Layer 8 of a small transformer language model trained on English Wikipedia (11 layers, counted from 0, width 64).
A neuron adds its activation times its output weights to the MLP's output. To switch it off is to set its activation to zero at one token and run the rest of the model.

Output weights of the MLP neurons that the questions are about. A number n stands for (n - 500) times 0.00092.
n5: 486 565 323 515 78 730 360 464 458 523 480 603 654 369 332 538 400 490 960 567 604 630 553 522 600 755 419 506 614 624 418 518 203 494 889 475 530 507 337 381 426 500 414 671 478 566 413 458 400 561 557 629 484 562 555 445 590 415 494 540 547 465 484 514
n25: 557 657 713 443 383 568 634 477 203 684 503 559 558 520 477 575 493 527 647 492 477 466 428 429 752 578 556 665 474 488 159 355 337 426 568 514 305 681 551 658 409 724 454 531 636 421 844 724 62 517 643 346 426 178 494 546 451 651 517 635 422 771 474 337
n39: 528 501 594 662 718 661 572 532 596 327 572 375 452 486 503 552 550 620 442 558 938 631 716 522 492 628 339 585 717 508 459 490 615 601 456 654 376 485 581 741 563 492 748 434 451 664 606 608 253 603 432 403 578 596 232 338 461 277 349 528 630 752 774 654
n44: 692 477 668 513 637 480 79 731 826 488 609 734 620 376 318 359 416 512 453 111 436 316 646 673 490 490 529 631 625 593 625 540 321 199 631 445 639 651 602 482 356 533 662 638 272 735 573 528 431 372 422 542 514 633 482 705 398 550 649 537 504 357 539 592
n57: 373 615 361 388 873 513 344 491 415 298 562 474 396 333 550 458 670 418 421 662 499 660 441 505 531 594 728 337 673 376 704 559 386 443 338 724 727 625 757 168 460 523 436 469 633 660 303 581 577 378 504 479 426 569 466 768 581 529 351 493 304 413 524 382
n59: 502 281 617 454 352 642 329 536 641 589 552 639 529 631 375 524 527 477 284 499 546 255 538 541 509 352 427 424 292 512 636 625 816 644 434 419 607 347 392 412 355 464 634 583 720 175 25 643 268 607 496 373 447 519 368 302 515 548 348 597 579 434 303 613
n67: 417 495 293 666 760 636 89 465 353 620 522 613 579 369 475 408 397 555 619 248 334 275 554 637 467 486 397 785 701 333 728 732 399 502 330 659 538 486 550 576 682 707 588 645 614 727 495 377 497 838 552 594 251 452 365 455 511 515 383 531 395 475 472 375
n70: 391 469 662 476 677 618 693 468 679 548 404 521 317 635 430 498 489 696 432 406 352 359 476 518 227 315 389 643 519 527 381 558 629 511 803 626 490 724 656 570 778 295 602 443 373 505 298 529 539 328 463 485 392 758 292 203 768 407 488 580 391 430 316 431
n109: 593 593 721 340 460 452 314 427 541 658 547 627 387 672 621 464 674 597 261 591 414 383 729 760 564 453 400 670 464 600 615 570 375 425 500 329 462 449 339 657 432 459 424 292 375 529 580 515 465 542 480 613 362 653 703 566 354 502 351 495 438 724 804 637
n116: 485 472 669 675 916 440 388 320 343 327 624 720 506 747 379 512 408 247 665 515 491 361 321 691 552 656 360 647 571 645 283 435 661 639 314 238 705 472 388 440 512 506 452 488 526 534 396 829 270 511 557 400 608 497 436 729 595 423 450 512 322 532 362 651
n135: 455 467 698 438 120 582 469 484 624 583 304 422 457 422 611 308 626 769 686 585 430 467 309 499 367 536 496 388 76 669 356 657 362 352 949 770 726 537 595 169 510 491 427 455 362 635 711 472 519 362 496 546 573 372 527 238 644 378 545 507 399 377 482 461
n136: 501 644 328 473 762 683 408 319 545 422 541 406 547 642 503 552 576 436 482 461 350 423 303 784 315 462 271 377 573 436 560 696 684 396 442 175 493 535 471 329 614 565 582 611 339 431 381 500 464 497 303 531 297 434 372 410 553 482 302 332 669 469 469 338
n151: 408 669 467 425 413 589 370 576 632 412 568 506 499 480 694 236 277 267 839 390 510 489 382 836 401 276 614 589 594 599 485 354 544 507 703 587 520 432 529 206 454 488 544 622 615 626 340 548 565 598 607 351 239 548 333 693 509 549 569 590 609 437 758 401
n165: 437 614 856 589 373 500 319 569 902 654 339 633 723 368 572 378 293 509 532 635 484 463 594 459 736 461 514 603 578 447 702 666 704 592 473 413 467 461 277 947 657 404 361 610 552 423 540 448 647 568 469 607 551 450 349 528 594 409 400 457 592 539 679 409
n170: 421 625 613 410 348 704 502 312 483 497 593 433 512 407 681 335 635 596 251 527 424 361 455 637 511 319 387 396 618 444 426 343 586 575 483 318 710 346 548 791 665 363 611 481 197 485 479 621 527 426 403 362 391 538 385 558 399 770 664 422 564 295 778 662
n183: 654 557 353 380 392 501 536 659 508 455 761 256 597 391 652 484 475 927 418 411 374 361 642 580 547 495 459 533 823 512 636 556 450 480 695 550 572 535 548 646 318 376 473 478 752 489 600 734 325 350 638 397 344 472 192 405 418 418 560 512 495 685 393 526

Each question names a token from some text and the token that comes next. It shows the activations a of the neurons there, in the order above. A number n stands for (n - 500) times 0.016.

Then comes g, the gradient of the next token's log-probability with respect to the MLP's output, scaled to length 1. A neuron's effect is roughly proportional to its activation times (output weights . g). A number n stands for (n - 500) times 0.00098.

" mar", then "ine"
a: 498 499 515 499 509 502 513 491 498 474 493 504 484 532 500 469
g: 522 574 690 522 428 469 547 532 515 442 453 430 481 436 280 662 425 635 281 773 192 443 599 460 601 494 813 491 252 666 353 344 432 399 561 347 446 542 746 554 533 417 376 472 354 509 391 542 447 491 612 411 477 640 284 592 270 645 469 621 538 303 531 452
Which neuron, switched off, raises the next token's probability most? n67

"i", then "ac"
a: 491 480 499 500 499 489 501 501 495 519 503 513 503 519 488 445
g: 689 186 329 645 556 695 560 753 599 386 586 453 593 238 384 641 487 613 558 456 336 417 791 544 636 374 476 421 644 538 502 574 450 548 577 649 660 684 519 429 299 544 728 415 516 703 552 486 448 523 526 548 476 691 586 750 538 497 457 561 342 545 456 430
Which neuron, switched off, raises the next token's probability most? n183

"s", then " bel"
a: 478 512 509 500 504 508 505 511 518 524 462 518 500 480 511 494
g: 590 426 347 630 467 651 413 197 409 532 596 577 436 525 491 312 351 189 592 531 286 324 508 566 368 689 429 621 451 685 442 465 419 356 526 301 486 440 229 514 528 657 555 571 419 541 616 343 275 629 559 430 478 344 236 401 585 587 577 476 567 529 302 438
Which two neurons, each switched off alone, lower its probability most, in order? n116, n136

" V", then "ar"
a: 502 503 494 504 499 508 503 503 500 387 498 495 504 501 493 502
g: 369 594 338 424 491 513 456 522 594 519 453 488 206 557 292 518 326 514 505 475 547 667 381 415 545 513 605 505 592 427 655 601 436 272 536 551 669 688 613 481 449 338 427 709 534 534 399 411 535 319 700 557 681 635 565 413 476 194 606 559 709 762 194 475
Switching off which neuron hurts the next token most? n116

"-", then "e"
a: 501 374 554 490 514 466 487 604 476 342 486 497 501 499 489 501
g: 439 215 550 397 530 651 508 276 510 75 487 345 485 485 522 532 316 395 624 513 529 567 584 502 382 536 474 271 414 750 686 321 515 661 489 603 612 371 533 577 633 589 562 492 396 353 380 432 514 652 360 463 490 647 617 423 709 705 530 612 374 502 418 345
Which neuron, switched off, raises the next token's probability most? n116

"hes", then " Man"
a: 500 504 504 503 552 455 491 506 504 496 480 510 500 511 505 503
g: 532 307 553 259 743 174 327 385 561 560 350 570 509 471 409 481 681 547 399 459 618 461 457 421 520 408 651 405 501 486 459 640 723 420 389 742 658 464 597 524 314 442 461 414 449 700 430 334 493 572 568 709 439 314 593 403 503 243 553 789 538 429 557 517
Switching off which neuron hurts the next token most? n57

"|", then " Year"
a: 485 505 506 472 502 497 509 505 502 491 512 503 491 499 501 492
g: 451 580 734 598 491 340 656 489 635 502 526 342 520 564 710 624 592 538 414 779 383 413 659 462 485 615 447 438 625 745 297 687 422 337 426 501 359 564 505 584 766 644 492 393 593 627 406 513 645 368 618 525 520 498 540 556 142 302 507 609 315 469 631 498
Which neuron, switched off, raises the next token's probability most? n67

"-", then " Tra"
a: 490 502 499 495 505 508 493 517 497 484 495 509 493 469 493 505
g: 611 789 399 458 602 351 486 492 568 386 434 778 653 352 378 614 719 461 491 613 526 611 452 427 564 343 598 564 695 599 528 413 608 397 255 661 514 450 434 488 486 148 462 518 354 595 303 649 592 613 512 432 295 616 553 555 559 681 239 458 596 580 449 453
Which neuron, switched off, raises the next token's probability most? n165

" M", then "r."
a: 507 509 496 496 500 495 507 497 505 509 509 481 500 500 489 496
g: 302 493 542 557 517 629 536 296 526 626 486 579 470 686 449 583 470 491 345 502 715 340 415 609 142 427 276 585 541 586 344 495 540 649 536 354 599 311 583 537 433 558 543 585 439 421 620 452 376 423 620 490 743 380 671 746 351 517 357 194 434 387 323 543
Which neuron, switched off, raises the next token's probability most? n136

"ternational", then "ly"
a: 498 505 492 567 502 490 501 495 507 505 512 500 485 502 489 499
g: 608 218 630 613 555 346 422 579 475 481 604 790 390 264 316 403 588 507 544 449 435 344 459 474 729 580 584 693 530 381 487 452 412 612 523 591 430 284 469 414 550 620 372 707 391 410 449 534 371 527 510 462 407 628 483 424 280 440 720 651 657 499 752 745
Switching off which neuron hurts the next token most? n44

" 23", then " epis"
a: 502 508 499 507 500 496 497 500 494 499 486 518 502 502 595 501
g: 630 629 574 428 422 490 504 355 475 537 493 472 509 639 472 326 443 428 714 559 680 566 628 468 533 483 425 356 605 242 55 454 656 506 466 270 517 505 636 500 541 518 686 689 524 591 384 552 575 357 535 494 576 550 277 312 358 529 237 464 535 652 329 698
Which two neurons, each switched off alone, lower its probability most, in order? n170, n136

" these", then " is"
a: 504 503 498 487 494 514 483 501 494 472 490 495 496 496 509 500
g: 754 627 697 371 538 586 511 362 432 397 597 460 497 494 395 542 477 696 665 456 225 562 483 525 502 255 385 674 517 461 792 653 442 389 498 288 573 250 566 377 622 508 570 393 464 557 456 749 496 624 469 422 529 468 491 683 290 614 523 512 185 575 413 475
Which neuron, switched off, raises the next token's probability most? n116

"amed", then " Al"
a: 484 498 508 500 499 502 542 519 498 511 481 502 509 491 501 497
g: 593 399 617 450 501 351 644 751 282 562 449 313 342 469 579 534 471 591 267 644 384 666 526 503 709 470 343 284 438 440 514 492 559 655 464 448 567 628 808 498 619 584 536 611 425 432 543 428 687 433 544 525 713 314 486 406 584 808 281 453 439 464 580 688
Which neuron, switched off, raises the next token's probability most? n67

"-b", then "ear"
a: 501 475 436 500 513 509 488 530 500 506 512 506 499 487 517 490
g: 273 656 657 440 520 728 387 521 527 520 495 373 417 533 561 490 556 528 620 487 481 318 572 428 496 611 487 402 500 562 664 504 578 628 352 374 445 264 300 312 428 399 409 255 385 411 374 388 569 711 717 515 518 824 259 318 515 613 593 346 465 505 742 524
Which two neurons, each switched off alone, lower its probability most, in order? n25, n170

"ird", then "s"
a: 498 496 536 497 512 495 499 497 500 474 487 510 504 503 501 501
g: 434 184 312 382 325 604 516 648 503 672 550 589 530 460 379 269 607 603 484 349 756 704 743 437 508 526 290 553 431 483 618 478 366 722 558 664 579 553 473 399 630 551 230 598 426 802 491 450 446 545 590 462 434 527 388 467 405 631 443 687 527 611 505 469
Switching off which neuron hurts the next token most? n116

" N", then "ix"
a: 509 508 479 501 503 493 500 498 490 443 486 498 499 500 487 491
g: 320 522 544 486 475 782 706 303 486 549 459 583 663 632 453 488 585 388 439 422 542 425 894 653 581 548 394 655 632 314 429 359 533 377 368 576 575 375 619 465 732 614 786 364 408 645 328 427 435 423 671 540 381 569 573 472 439 610 434 411 527 657 354 549
Switching off which neuron hurts the next token most? n135

"-", then " Re"
a: 487 499 499 482 506 513 497 514 496 496 467 508 493 491 498 507
g: 444 681 655 255 543 708 606 435 428 411 466 480 637 585 226 485 583 597 502 387 646 324 256 282 491 455 359 437 393 389 296 480 498 552 455 636 651 385 364 569 501 427 363 757 380 650 524 530 565 683 699 605 506 549 616 497 729 575 379 300 618 636 519 442
Which neuron, switched off, raises the next token's probability most? n135

"e", then " (19"
a: 501 506 499 500 500 506 502 528 511 508 486 510 497 502 499 504
g: 356 683 545 796 491 585 641 607 520 521 640 566 444 515 506 258 329 501 590 625 591 422 599 512 623 445 379 604 513 472 530 389 454 670 422 303 303 565 497 398 760 480 550 479 501 357 371 417 611 334 337 369 800 568 500 402 461 647 396 146 389 597 520 654
Switching off which neuron hurts the next token most? n135

"ar", then "ry"
a: 504 490 500 499 500 481 498 504 505 512 503 500 500 645 508 493
g: 365 568 659 520 611 399 510 447 539 307 463 390 669 620 732 235 508 478 798 679 503 420 478 243 467 523 330 489 562 435 442 368 475 479 502 371 401 137 317 486 496 479 674 537 492 477 544 320 632 421 526 301 317 427 627 587 519 419 364 363 334 682 541 528
Switching off which neuron hurts the next token most? n165

" c", then "reat"
a: 506 500 459 457 497 506 508 506 498 444 499 511 507 498 495 488
g: 606 673 621 328 528 279 460 439 401 665 512 641 491 576 805 102 266 442 584 581 432 361 514 571 488 613 589 207 515 575 678 412 401 657 465 375 502 430 492 521 422 580 617 419 431 453 659 373 593 460 488 677 540 450 447 374 521 545 331 488 361 555 388 756
Switching off which neuron hurts the next token most? n39

" F", then "ield"
a: 504 504 497 504 508 488 456 501 526 483 514 484 500 500 498 503
g: 525 361 506 434 525 630 717 429 402 366 426 406 603 384 471 732 567 347 256 577 269 472 461 616 553 512 328 385 456 541 564 392 501 369 559 652 258 599 436 508 614 472 424 285 428 599 427 564 541 410 337 326 328 567 491 668 451 414 842 346 683 664 591 711
Switching off which neuron hurts the next token most? n67

"ab", then "i"
a: 483 499 503 514 497 500 513 492 489 506 491 500 499 500 494 476
g: 499 469 498 471 456 662 418 431 626 854 421 734 591 410 367 509 479 307 324 394 321 625 363 386 531 302 640 742 405 480 543 596 533 374 485 594 531 705 460 536 501 739 467 333 470 297 508 643 552 373 324 440 562 467 346 476 433 658 228 616 608 412 434 356
Switching off which neuron hurts the next token most? n183

" Co", then "ach"
a: 501 514 498 684 449 499 507 505 511 531 515 511 503 541 500 498
g: 514 730 595 612 499 390 408 447 492 519 309 464 372 574 555 472 551 493 541 604 512 248 653 482 411 517 190 698 614 540 579 634 407 411 621 714 665 433 360 676 471 544 594 373 516 512 518 512 570 179 312 361 178 361 447 483 621 672 577 257 422 528 470 483
Switching off which neuron hurts the next token most? n44

"eat", then "ing"
a: 511 489 650 511 446 503 550 507 492 501 495 507 494 501 501 503
g: 385 603 724 271 616 588 408 494 541 565 444 369 296 400 389 442 874 606 424 605 434 573 481 570 438 605 717 547 446 773 270 384 518 432 302 494 451 569 559 537 524 314 483 418 338 705 475 447 256 369 627 508 479 486 261 499 527 600 637 382 431 664 493 433
Switching off which neuron hurts the next token most? n39

"que", then " e"
a: 501 482 501 500 517 504 501 496 502 463 483 501 508 496 488 503
g: 594 307 304 211 505 407 401 543 435 523 274 546 715 419 514 573 514 411 500 489 451 481 623 521 781 68 487 401 444 603 443 504 520 337 493 470 430 470 477 606 437 675 669 395 309 576 431 485 560 645 540 598 560 443 376 636 712 614 599 231 372 423 404 449
Switching off which neuron hurts the next token most? n116